Layer 5 of a small transformer language model trained on English Wikipedia (16 layers, counted from 0, width 128).
A neuron's activation on a vector x is GELU(weights . x + bias), where the dot is the dot product.

Input weights of the MLP neurons that the questions are about. A number n stands for (n - 128) times 0.0058.
n17 (bias -0.079): 156, 109, 117, 138, 146, 134, 151, 112, 96, 83, 130, 158, 184, 123, 135, 106, 128, 104, 100, 135, 146, 107, 180, 146, 99, 142, 140, 121, 153, 181, 59, 149, 129, 156, 122, 159, 119, 69, 177, 140, 121, 176, 80, 116, 108, 133, 141, 114, 146, 151, 178, 161, 145, 95, 113, 131, 143, 133, 194, 145, 123, 136, 109, 130, 115, 91, 104, 159, 154, 101, 148, 108, 68, 86, 142, 154, 159, 111, 116, 77, 175, 117, 147, 169, 157, 138, 117, 127, 126, 63, 121, 111, 106, 169, 111, 156, 110, 154, 174, 94, 29, 130, 132, 85, 131, 111, 146, 152, 108, 117, 139, 172, 103, 74, 115, 157, 157, 122, 119, 120, 118, 165, 116, 99, 131, 201, 130, 104
n92 (bias -0.057): 136, 94, 130, 120, 152, 129, 123, 62, 158, 142, 95, 161, 164, 188, 134, 109, 138, 73, 142, 107, 121, 104, 110, 127, 188, 109, 122, 123, 89, 133, 157, 84, 134, 102, 128, 147, 182, 77, 157, 122, 135, 97, 149, 168, 86, 155, 181, 120, 114, 153, 60, 170, 153, 189, 85, 148, 180, 147, 116, 102, 118, 126, 142, 136, 111, 149, 163, 113, 116, 186, 124, 138, 115, 108, 118, 70, 179, 182, 123, 146, 85, 134, 67, 141, 146, 114, 123, 116, 101, 132, 89, 112, 99, 105, 146, 130, 86, 91, 126, 128, 129, 95, 139, 152, 82, 91, 126, 149, 112, 151, 174, 166, 193, 191, 118, 103, 129, 144, 55, 143, 114, 131, 149, 123, 128, 152, 117, 126
n143 (bias -0.016): 84, 120, 128, 129, 165, 160, 158, 103, 153, 151, 105, 112, 139, 141, 132, 64, 135, 93, 110, 135, 124, 128, 154, 148, 66, 161, 167, 139, 95, 119, 123, 124, 108, 109, 146, 170, 90, 120, 156, 123, 149, 111, 125, 114, 75, 158, 166, 46, 83, 146, 107, 110, 94, 135, 139, 105, 103, 170, 156, 150, 107, 107, 93, 98, 124, 120, 77, 77, 112, 111, 142, 85, 114, 129, 118, 110, 153, 121, 153, 177, 176, 105, 115, 93, 100, 189, 149, 105, 155, 101, 129, 137, 118, 113, 112, 126, 116, 182, 145, 113, 124, 149, 150, 112, 158, 134, 120, 121, 129, 146, 144, 150, 129, 125, 138, 126, 119, 177, 168, 195, 145, 76, 99, 136, 160, 123, 121, 180
n228 (bias -0.033): 190, 155, 155, 126, 145, 117, 112, 169, 158, 90, 80, 170, 129, 171, 113, 135, 105, 90, 172, 137, 163, 174, 120, 111, 78, 162, 112, 116, 168, 154, 139, 123, 145, 134, 115, 140, 95, 119, 167, 137, 153, 79, 79, 92, 167, 155, 127, 131, 114, 111, 163, 178, 104, 121, 116, 171, 140, 103, 178, 148, 100, 153, 212, 101, 158, 119, 160, 107, 99, 154, 181, 154, 104, 134, 104, 128, 137, 134, 63, 107, 110, 87, 249, 101, 97, 76, 134, 79, 144, 178, 128, 124, 151, 80, 75, 121, 120, 148, 131, 154, 180, 121, 151, 137, 77, 158, 121, 167, 141, 82, 88, 118, 114, 163, 106, 140, 134, 137, 60, 47, 110, 81, 149, 141, 88, 78, 91, 99
n245 (bias -0.066): 138, 111, 147, 80, 208, 78, 187, 168, 105, 122, 123, 107, 80, 136, 174, 146, 76, 127, 121, 133, 139, 191, 154, 164, 97, 119, 102, 110, 165, 184, 140, 138, 159, 121, 107, 116, 133, 144, 150, 119, 102, 159, 128, 145, 116, 145, 206, 118, 150, 116, 112, 145, 156, 169, 113, 135, 109, 128, 108, 145, 147, 98, 85, 146, 140, 114, 105, 86, 112, 142, 88, 149, 174, 189, 62, 133, 137, 56, 160, 92, 113, 131, 62, 105, 96, 140, 147, 94, 158, 140, 107, 106, 106, 153, 109, 97, 139, 119, 169, 105, 115, 114, 82, 115, 159, 142, 126, 133, 91, 116, 122, 107, 91, 103, 163, 101, 185, 58, 74, 170, 155, 126, 102, 127, 169, 144, 131, 137
n306 (bias -0.003): 85, 87, 80, 69, 109, 107, 88, 127, 140, 157, 111, 189, 99, 132, 168, 71, 140, 99, 85, 135, 131, 124, 140, 145, 138, 135, 131, 76, 117, 102, 132, 128, 80, 91, 142, 127, 149, 122, 136, 153, 151, 108, 124, 74, 107, 142, 145, 160, 179, 146, 91, 106, 178, 102, 105, 161, 86, 117, 176, 79, 98, 146, 195, 119, 135, 135, 79, 108, 132, 124, 147, 146, 130, 67, 152, 117, 125, 173, 108, 168, 134, 117, 111, 143, 119, 179, 106, 143, 135, 101, 135, 144, 93, 118, 141, 78, 131, 136, 168, 176, 128, 99, 148, 171, 127, 147, 121, 136, 156, 127, 116, 159, 131, 153, 136, 105, 94, 71, 130, 126, 190, 180, 89, 95, 174, 127, 155, 86
n308 (bias -0.016): 149, 159, 81, 126, 149, 82, 106, 109, 148, 127, 120, 114, 134, 145, 138, 120, 90, 126, 99, 132, 141, 91, 160, 96, 141, 80, 91, 143, 162, 125, 136, 178, 125, 96, 152, 115, 109, 143, 98, 67, 147, 111, 131, 150, 127, 123, 113, 130, 88, 150, 168, 139, 125, 129, 78, 137, 133, 151, 154, 123, 119, 101, 141, 155, 82, 102, 54, 133, 193, 136, 175, 92, 154, 164, 123, 98, 140, 126, 133, 114, 190, 125, 129, 161, 156, 153, 95, 108, 121, 157, 165, 89, 119, 126, 119, 127, 136, 144, 177, 85, 152, 114, 131, 111, 130, 151, 163, 80, 157, 187, 164, 96, 143, 154, 77, 124, 128, 132, 130, 137, 172, 148, 125, 88, 87, 159, 147, 131
n338 (bias -0.050): 139, 116, 119, 165, 147, 128, 117, 102, 127, 117, 165, 144, 144, 182, 94, 146, 175, 174, 106, 133, 162, 123, 163, 90, 87, 157, 172, 72, 118, 116, 145, 140, 80, 133, 59, 114, 87, 98, 160, 143, 151, 141, 79, 197, 214, 137, 104, 141, 131, 97, 127, 35, 138, 80, 114, 157, 124, 145, 118, 111, 153, 110, 107, 184, 116, 147, 164, 91, 148, 109, 137, 124, 127, 128, 114, 89, 97, 128, 145, 95, 108, 156, 108, 108, 146, 101, 127, 100, 138, 166, 131, 165, 156, 134, 139, 126, 119, 74, 110, 163, 156, 44, 156, 88, 123, 160, 146, 95, 152, 67, 105, 142, 93, 173, 68, 181, 178, 146, 96, 119, 96, 108, 127, 120, 84, 125, 103, 187
n490 (bias -0.028): 83, 108, 123, 108, 114, 136, 127, 67, 158, 107, 131, 122, 87, 153, 139, 142, 122, 89, 69, 114, 156, 155, 161, 134, 106, 132, 158, 108, 176, 114, 95, 152, 127, 129, 152, 138, 132, 127, 200, 71, 110, 147, 125, 113, 155, 177, 153, 119, 74, 164, 147, 163, 91, 182, 152, 95, 121, 80, 103, 171, 134, 97, 53, 107, 110, 101, 104, 112, 107, 106, 169, 134, 183, 149, 135, 156, 127, 162, 153, 159, 107, 151, 145, 113, 108, 161, 89, 161, 150, 186, 131, 86, 116, 150, 128, 123, 113, 167, 128, 154, 117, 119, 106, 104, 95, 156, 121, 171, 115, 135, 132, 128, 85, 173, 95, 183, 180, 97, 100, 136, 139, 116, 183, 145, 111, 79, 136, 117

Each question shows a token from some text and the vector x that enters the MLP there. A number n stands for (n - 128) times 0.039.

"ro": 163, 202, 124, 80, 90, 103, 91, 132, 111, 152, 175, 104, 100, 120, 124, 148, 111, 115, 120, 164, 112, 122, 84, 173, 142, 134, 139, 61, 80, 124, 144, 82, 144, 119, 104, 161, 105, 126, 129, 129, 95, 158, 161, 180, 129, 114, 126, 150, 111, 79, 122, 100, 124, 108, 110, 121, 121, 95, 152, 127, 108, 184, 169, 87, 164, 57, 209, 79, 122, 95, 139, 136, 97, 114, 145, 146, 146, 163, 164, 97, 121, 126, 144, 155, 134, 136, 122, 124, 106, 201, 136, 167, 120, 155, 192, 54, 81, 102, 133, 118, 159, 113, 123, 121, 137, 59, 127, 142, 152, 123, 138, 158, 125, 83, 126, 107, 151, 150, 132, 150, 128, 146, 149, 118, 160, 124, 137, 132
The three highest activations, in order: n338, n306, n92

"ick": 134, 191, 111, 68, 117, 93, 98, 93, 138, 136, 194, 106, 78, 120, 127, 127, 90, 141, 121, 177, 136, 106, 89, 150, 145, 131, 177, 92, 79, 132, 137, 106, 158, 102, 106, 155, 126, 142, 139, 126, 92, 168, 151, 165, 143, 109, 142, 156, 94, 76, 106, 97, 116, 86, 127, 112, 137, 110, 161, 140, 106, 171, 168, 98, 109, 47, 203, 71, 96, 107, 123, 141, 110, 105, 137, 142, 133, 120, 154, 100, 156, 122, 112, 147, 176, 152, 110, 147, 116, 201, 112, 137, 165, 142, 177, 142, 109, 102, 127, 92, 155, 101, 114, 97, 122, 64, 154, 147, 136, 136, 107, 116, 148, 87, 149, 115, 142, 136, 147, 143, 133, 119, 180, 154, 158, 127, 169, 112
Which of these neurons fires most? n338

"ions": 147, 193, 125, 63, 133, 126, 88, 127, 105, 135, 200, 88, 84, 117, 105, 138, 110, 119, 106, 197, 93, 111, 105, 154, 130, 120, 178, 107, 104, 134, 127, 101, 177, 94, 144, 157, 93, 147, 102, 114, 104, 146, 159, 179, 153, 111, 132, 157, 99, 90, 140, 136, 107, 74, 135, 103, 82, 117, 155, 152, 113, 163, 151, 106, 129, 67, 188, 74, 108, 122, 122, 127, 109, 90, 120, 148, 169, 129, 158, 92, 153, 132, 128, 185, 159, 159, 109, 112, 114, 191, 127, 124, 172, 120, 170, 82, 74, 121, 142, 104, 165, 136, 135, 166, 93, 81, 129, 147, 112, 138, 146, 156, 126, 80, 141, 93, 158, 112, 166, 146, 109, 95, 139, 147, 120, 132, 168, 141
Which of these neurons fires most? n308

"as": 149, 172, 146, 78, 112, 121, 105, 113, 91, 149, 186, 99, 89, 126, 98, 158, 94, 104, 113, 191, 96, 107, 110, 158, 136, 145, 150, 108, 96, 122, 163, 67, 181, 120, 126, 148, 100, 140, 109, 104, 118, 157, 115, 192, 128, 122, 138, 159, 91, 81, 154, 120, 101, 80, 144, 108, 116, 101, 141, 137, 99, 165, 146, 94, 141, 93, 205, 67, 112, 125, 134, 155, 74, 105, 135, 135, 152, 147, 183, 119, 139, 125, 127, 178, 149, 160, 135, 116, 83, 191, 109, 130, 193, 107, 178, 86, 88, 117, 96, 100, 190, 132, 119, 123, 105, 67, 106, 132, 112, 158, 137, 137, 120, 106, 145, 110, 135, 119, 166, 181, 121, 124, 162, 130, 147, 99, 165, 129
Which of these neurons fires most? n92

" as": 166, 208, 144, 85, 93, 89, 71, 136, 114, 120, 175, 110, 73, 123, 126, 144, 70, 90, 92, 162, 130, 102, 98, 179, 143, 144, 148, 90, 96, 88, 129, 95, 150, 129, 158, 148, 97, 131, 111, 126, 128, 141, 143, 147, 143, 99, 132, 141, 92, 85, 134, 131, 113, 73, 122, 106, 99, 93, 180, 151, 97, 165, 171, 86, 132, 86, 194, 73, 126, 121, 137, 128, 98, 123, 101, 147, 139, 126, 180, 115, 137, 124, 118, 177, 147, 148, 127, 135, 110, 194, 119, 175, 159, 139, 153, 109, 85, 104, 145, 98, 161, 120, 114, 138, 114, 103, 103, 137, 136, 124, 169, 157, 156, 86, 158, 109, 153, 103, 165, 139, 127, 125, 150, 125, 146, 120, 191, 123
Which neuron fires most, and how strongly? n306, at about 1.1

"ior": 165, 180, 92, 90, 113, 123, 74, 132, 125, 136, 161, 112, 77, 109, 128, 132, 98, 133, 103, 188, 117, 141, 106, 171, 145, 163, 150, 68, 81, 133, 117, 97, 160, 113, 102, 146, 86, 137, 104, 112, 88, 183, 172, 142, 132, 108, 128, 131, 124, 109, 143, 136, 122, 103, 94, 113, 129, 119, 194, 153, 77, 148, 129, 100, 148, 69, 174, 82, 122, 73, 122, 120, 92, 112, 136, 172, 173, 144, 156, 89, 135, 125, 104, 153, 165, 146, 82, 114, 104, 191, 141, 125, 189, 119, 170, 125, 88, 125, 162, 70, 150, 121, 93, 153, 132, 80, 151, 171, 135, 163, 125, 179, 153, 89, 129, 100, 117, 108, 184, 117, 131, 91, 149, 148, 142, 143, 162, 124
Which neuron fires most, and how strongly? n17, at about 1.8

"n": 146, 169, 151, 75, 143, 116, 118, 109, 128, 136, 177, 98, 93, 121, 133, 115, 85, 137, 96, 174, 89, 119, 106, 185, 140, 148, 166, 86, 123, 121, 134, 77, 174, 116, 103, 173, 104, 148, 126, 115, 115, 150, 153, 169, 103, 136, 117, 127, 114, 93, 111, 110, 117, 113, 127, 98, 106, 90, 176, 130, 114, 152, 142, 111, 131, 63, 206, 44, 89, 100, 144, 158, 104, 94, 124, 118, 142, 167, 154, 106, 141, 108, 125, 151, 167, 177, 107, 127, 116, 188, 134, 146, 145, 134, 189, 100, 82, 104, 149, 91, 143, 118, 90, 112, 161, 77, 147, 128, 130, 143, 144, 144, 136, 56, 129, 114, 110, 144, 153, 156, 129, 117, 157, 158, 166, 136, 177, 87
The three highest activations, in order: n143, n245, n306

"qu": 164, 174, 120, 38, 117, 116, 100, 130, 77, 124, 164, 118, 66, 112, 113, 118, 80, 147, 131, 173, 116, 130, 94, 168, 149, 173, 165, 106, 134, 114, 133, 107, 156, 90, 110, 152, 97, 125, 120, 125, 97, 133, 168, 162, 135, 127, 121, 153, 139, 132, 110, 96, 101, 115, 115, 100, 158, 113, 176, 78, 121, 148, 127, 93, 113, 59, 205, 92, 109, 103, 122, 154, 105, 104, 138, 156, 142, 161, 158, 100, 133, 100, 119, 161, 160, 159, 100, 100, 102, 186, 140, 146, 144, 151, 165, 134, 63, 111, 166, 95, 149, 101, 102, 117, 126, 78, 127, 141, 182, 135, 153, 184, 129, 86, 149, 117, 136, 124, 177, 156, 100, 141, 166, 131, 163, 139, 156, 109
Which two neurons fire most, strongest first? n306, n17

" William": 150, 174, 129, 85, 142, 94, 92, 98, 140, 126, 204, 122, 79, 85, 113, 166, 66, 94, 110, 195, 130, 99, 99, 180, 135, 118, 166, 75, 98, 110, 134, 130, 157, 133, 125, 177, 90, 125, 128, 138, 110, 167, 136, 166, 136, 106, 143, 139, 112, 53, 131, 111, 114, 79, 127, 103, 112, 95, 168, 139, 78, 146, 171, 95, 96, 66, 179, 81, 148, 110, 122, 137, 112, 83, 153, 127, 147, 130, 136, 119, 128, 133, 135, 153, 186, 147, 128, 140, 103, 195, 129, 161, 144, 128, 173, 134, 95, 122, 128, 92, 139, 115, 103, 120, 97, 90, 143, 141, 118, 148, 141, 163, 155, 77, 149, 110, 142, 131, 184, 148, 120, 125, 146, 130, 153, 137, 165, 117
Which two neurons fire most, strongest first? n17, n306

" only": 155, 188, 133, 102, 85, 124, 91, 138, 107, 150, 181, 102, 96, 124, 97, 134, 82, 127, 124, 142, 110, 76, 120, 175, 145, 134, 167, 112, 116, 93, 149, 82, 158, 99, 128, 177, 83, 133, 95, 107, 127, 135, 169, 180, 159, 115, 131, 132, 87, 97, 138, 122, 112, 85, 145, 119, 118, 113, 175, 141, 114, 172, 161, 86, 115, 79, 199, 62, 114, 116, 140, 122, 106, 94, 121, 158, 158, 128, 131, 94, 162, 151, 119, 157, 164, 127, 98, 121, 100, 198, 139, 154, 157, 163, 160, 127, 74, 95, 126, 83, 164, 127, 118, 110, 98, 110, 135, 120, 150, 133, 148, 134, 127, 83, 133, 96, 120, 136, 210, 145, 127, 128, 149, 135, 148, 88, 172, 121
Which of these neurons fires most? n308

" L": 157, 167, 140, 91, 112, 108, 115, 132, 100, 141, 157, 91, 91, 86, 146, 141, 78, 120, 107, 192, 111, 123, 91, 174, 164, 141, 168, 103, 133, 108, 129, 92, 140, 124, 112, 182, 126, 119, 116, 101, 108, 173, 163, 177, 107, 104, 101, 124, 102, 73, 130, 108, 114, 72, 119, 107, 109, 129, 178, 129, 103, 159, 159, 81, 145, 64, 204, 69, 118, 88, 115, 149, 104, 85, 131, 128, 132, 138, 147, 101, 147, 128, 145, 190, 168, 137, 130, 135, 100, 180, 142, 160, 147, 164, 183, 121, 90, 84, 152, 102, 116, 128, 127, 120, 135, 92, 118, 122, 147, 129, 145, 116, 141, 73, 139, 112, 169, 123, 182, 177, 130, 106, 160, 131, 160, 94, 174, 103
Which neuron fires most, and how strongly? n17, at about 0.53

"ued": 175, 199, 125, 82, 105, 126, 107, 136, 110, 137, 180, 110, 94, 136, 132, 146, 73, 139, 99, 164, 115, 108, 95, 167, 137, 124, 175, 93, 106, 130, 167, 105, 159, 126, 128, 146, 94, 155, 129, 100, 108, 160, 155, 189, 147, 98, 148, 131, 141, 71, 125, 141, 106, 69, 134, 112, 116, 106, 180, 125, 102, 132, 150, 81, 123, 58, 189, 65, 116, 124, 159, 129, 117, 103, 133, 138, 160, 136, 159, 102, 131, 126, 116, 159, 145, 158, 93, 105, 100, 182, 143, 135, 170, 132, 155, 116, 87, 123, 152, 92, 163, 115, 151, 141, 89, 69, 105, 173, 101, 130, 168, 135, 148, 74, 116, 90, 137, 144, 193, 127, 141, 117, 139, 139, 123, 74, 145, 114
Which two neurons fire most, strongest first? n228, n308

"ost": 133, 179, 120, 65, 127, 161, 73, 95, 123, 126, 158, 95, 68, 133, 129, 140, 81, 152, 97, 177, 106, 109, 94, 160, 151, 126, 177, 113, 99, 119, 138, 100, 165, 113, 109, 149, 103, 165, 99, 84, 119, 160, 156, 215, 114, 121, 145, 135, 118, 80, 143, 135, 98, 74, 128, 124, 148, 119, 154, 120, 99, 140, 132, 75, 136, 109, 224, 39, 122, 125, 134, 141, 146, 104, 121, 143, 155, 109, 162, 83, 158, 143, 102, 153, 156, 159, 108, 116, 98, 194, 130, 139, 150, 142, 174, 106, 98, 113, 116, 90, 158, 121, 121, 129, 105, 77, 140, 164, 133, 125, 151, 146, 149, 95, 128, 111, 129, 145, 165, 162, 116, 111, 141, 153, 146, 91, 155, 114
Which neuron fires most, and how strongly? n92, at about 0.62

"ished": 180, 186, 91, 84, 108, 146, 98, 125, 88, 110, 182, 84, 73, 110, 155, 137, 80, 150, 111, 184, 127, 115, 97, 177, 141, 121, 149, 107, 95, 146, 145, 96, 134, 132, 142, 151, 92, 155, 97, 102, 105, 145, 178, 193, 150, 87, 161, 141, 111, 90, 132, 139, 126, 57, 128, 120, 116, 116, 153, 115, 107, 133, 155, 89, 134, 68, 212, 53, 125, 95, 136, 130, 106, 103, 125, 148, 130, 130, 156, 102, 147, 137, 96, 185, 156, 157, 89, 135, 127, 194, 119, 130, 144, 136, 158, 123, 100, 112, 157, 114, 137, 128, 130, 142, 96, 66, 120, 165, 154, 126, 130, 136, 155, 105, 140, 87, 116, 145, 203, 140, 126, 102, 147, 125, 114, 94, 145, 150
Which of these neurons fires most? n308

" Hall": 160, 171, 127, 97, 133, 122, 90, 98, 124, 138, 196, 111, 80, 102, 104, 173, 70, 124, 130, 163, 138, 95, 74, 161, 155, 123, 162, 89, 136, 122, 120, 111, 168, 145, 91, 176, 118, 152, 125, 123, 100, 163, 159, 156, 94, 132, 134, 133, 107, 51, 151, 107, 108, 55, 111, 106, 98, 121, 182, 142, 85, 185, 125, 88, 133, 73, 179, 76, 119, 105, 123, 149, 108, 100, 136, 131, 152, 132, 158, 114, 135, 133, 101, 170, 159, 129, 111, 101, 123, 197, 101, 126, 136, 110, 174, 107, 86, 120, 135, 98, 143, 121, 113, 131, 97, 95, 147, 162, 134, 163, 140, 163, 142, 80, 145, 121, 166, 126, 167, 171, 129, 99, 145, 159, 158, 125, 157, 132
Which two neurons fire most, strongest first? n245, n17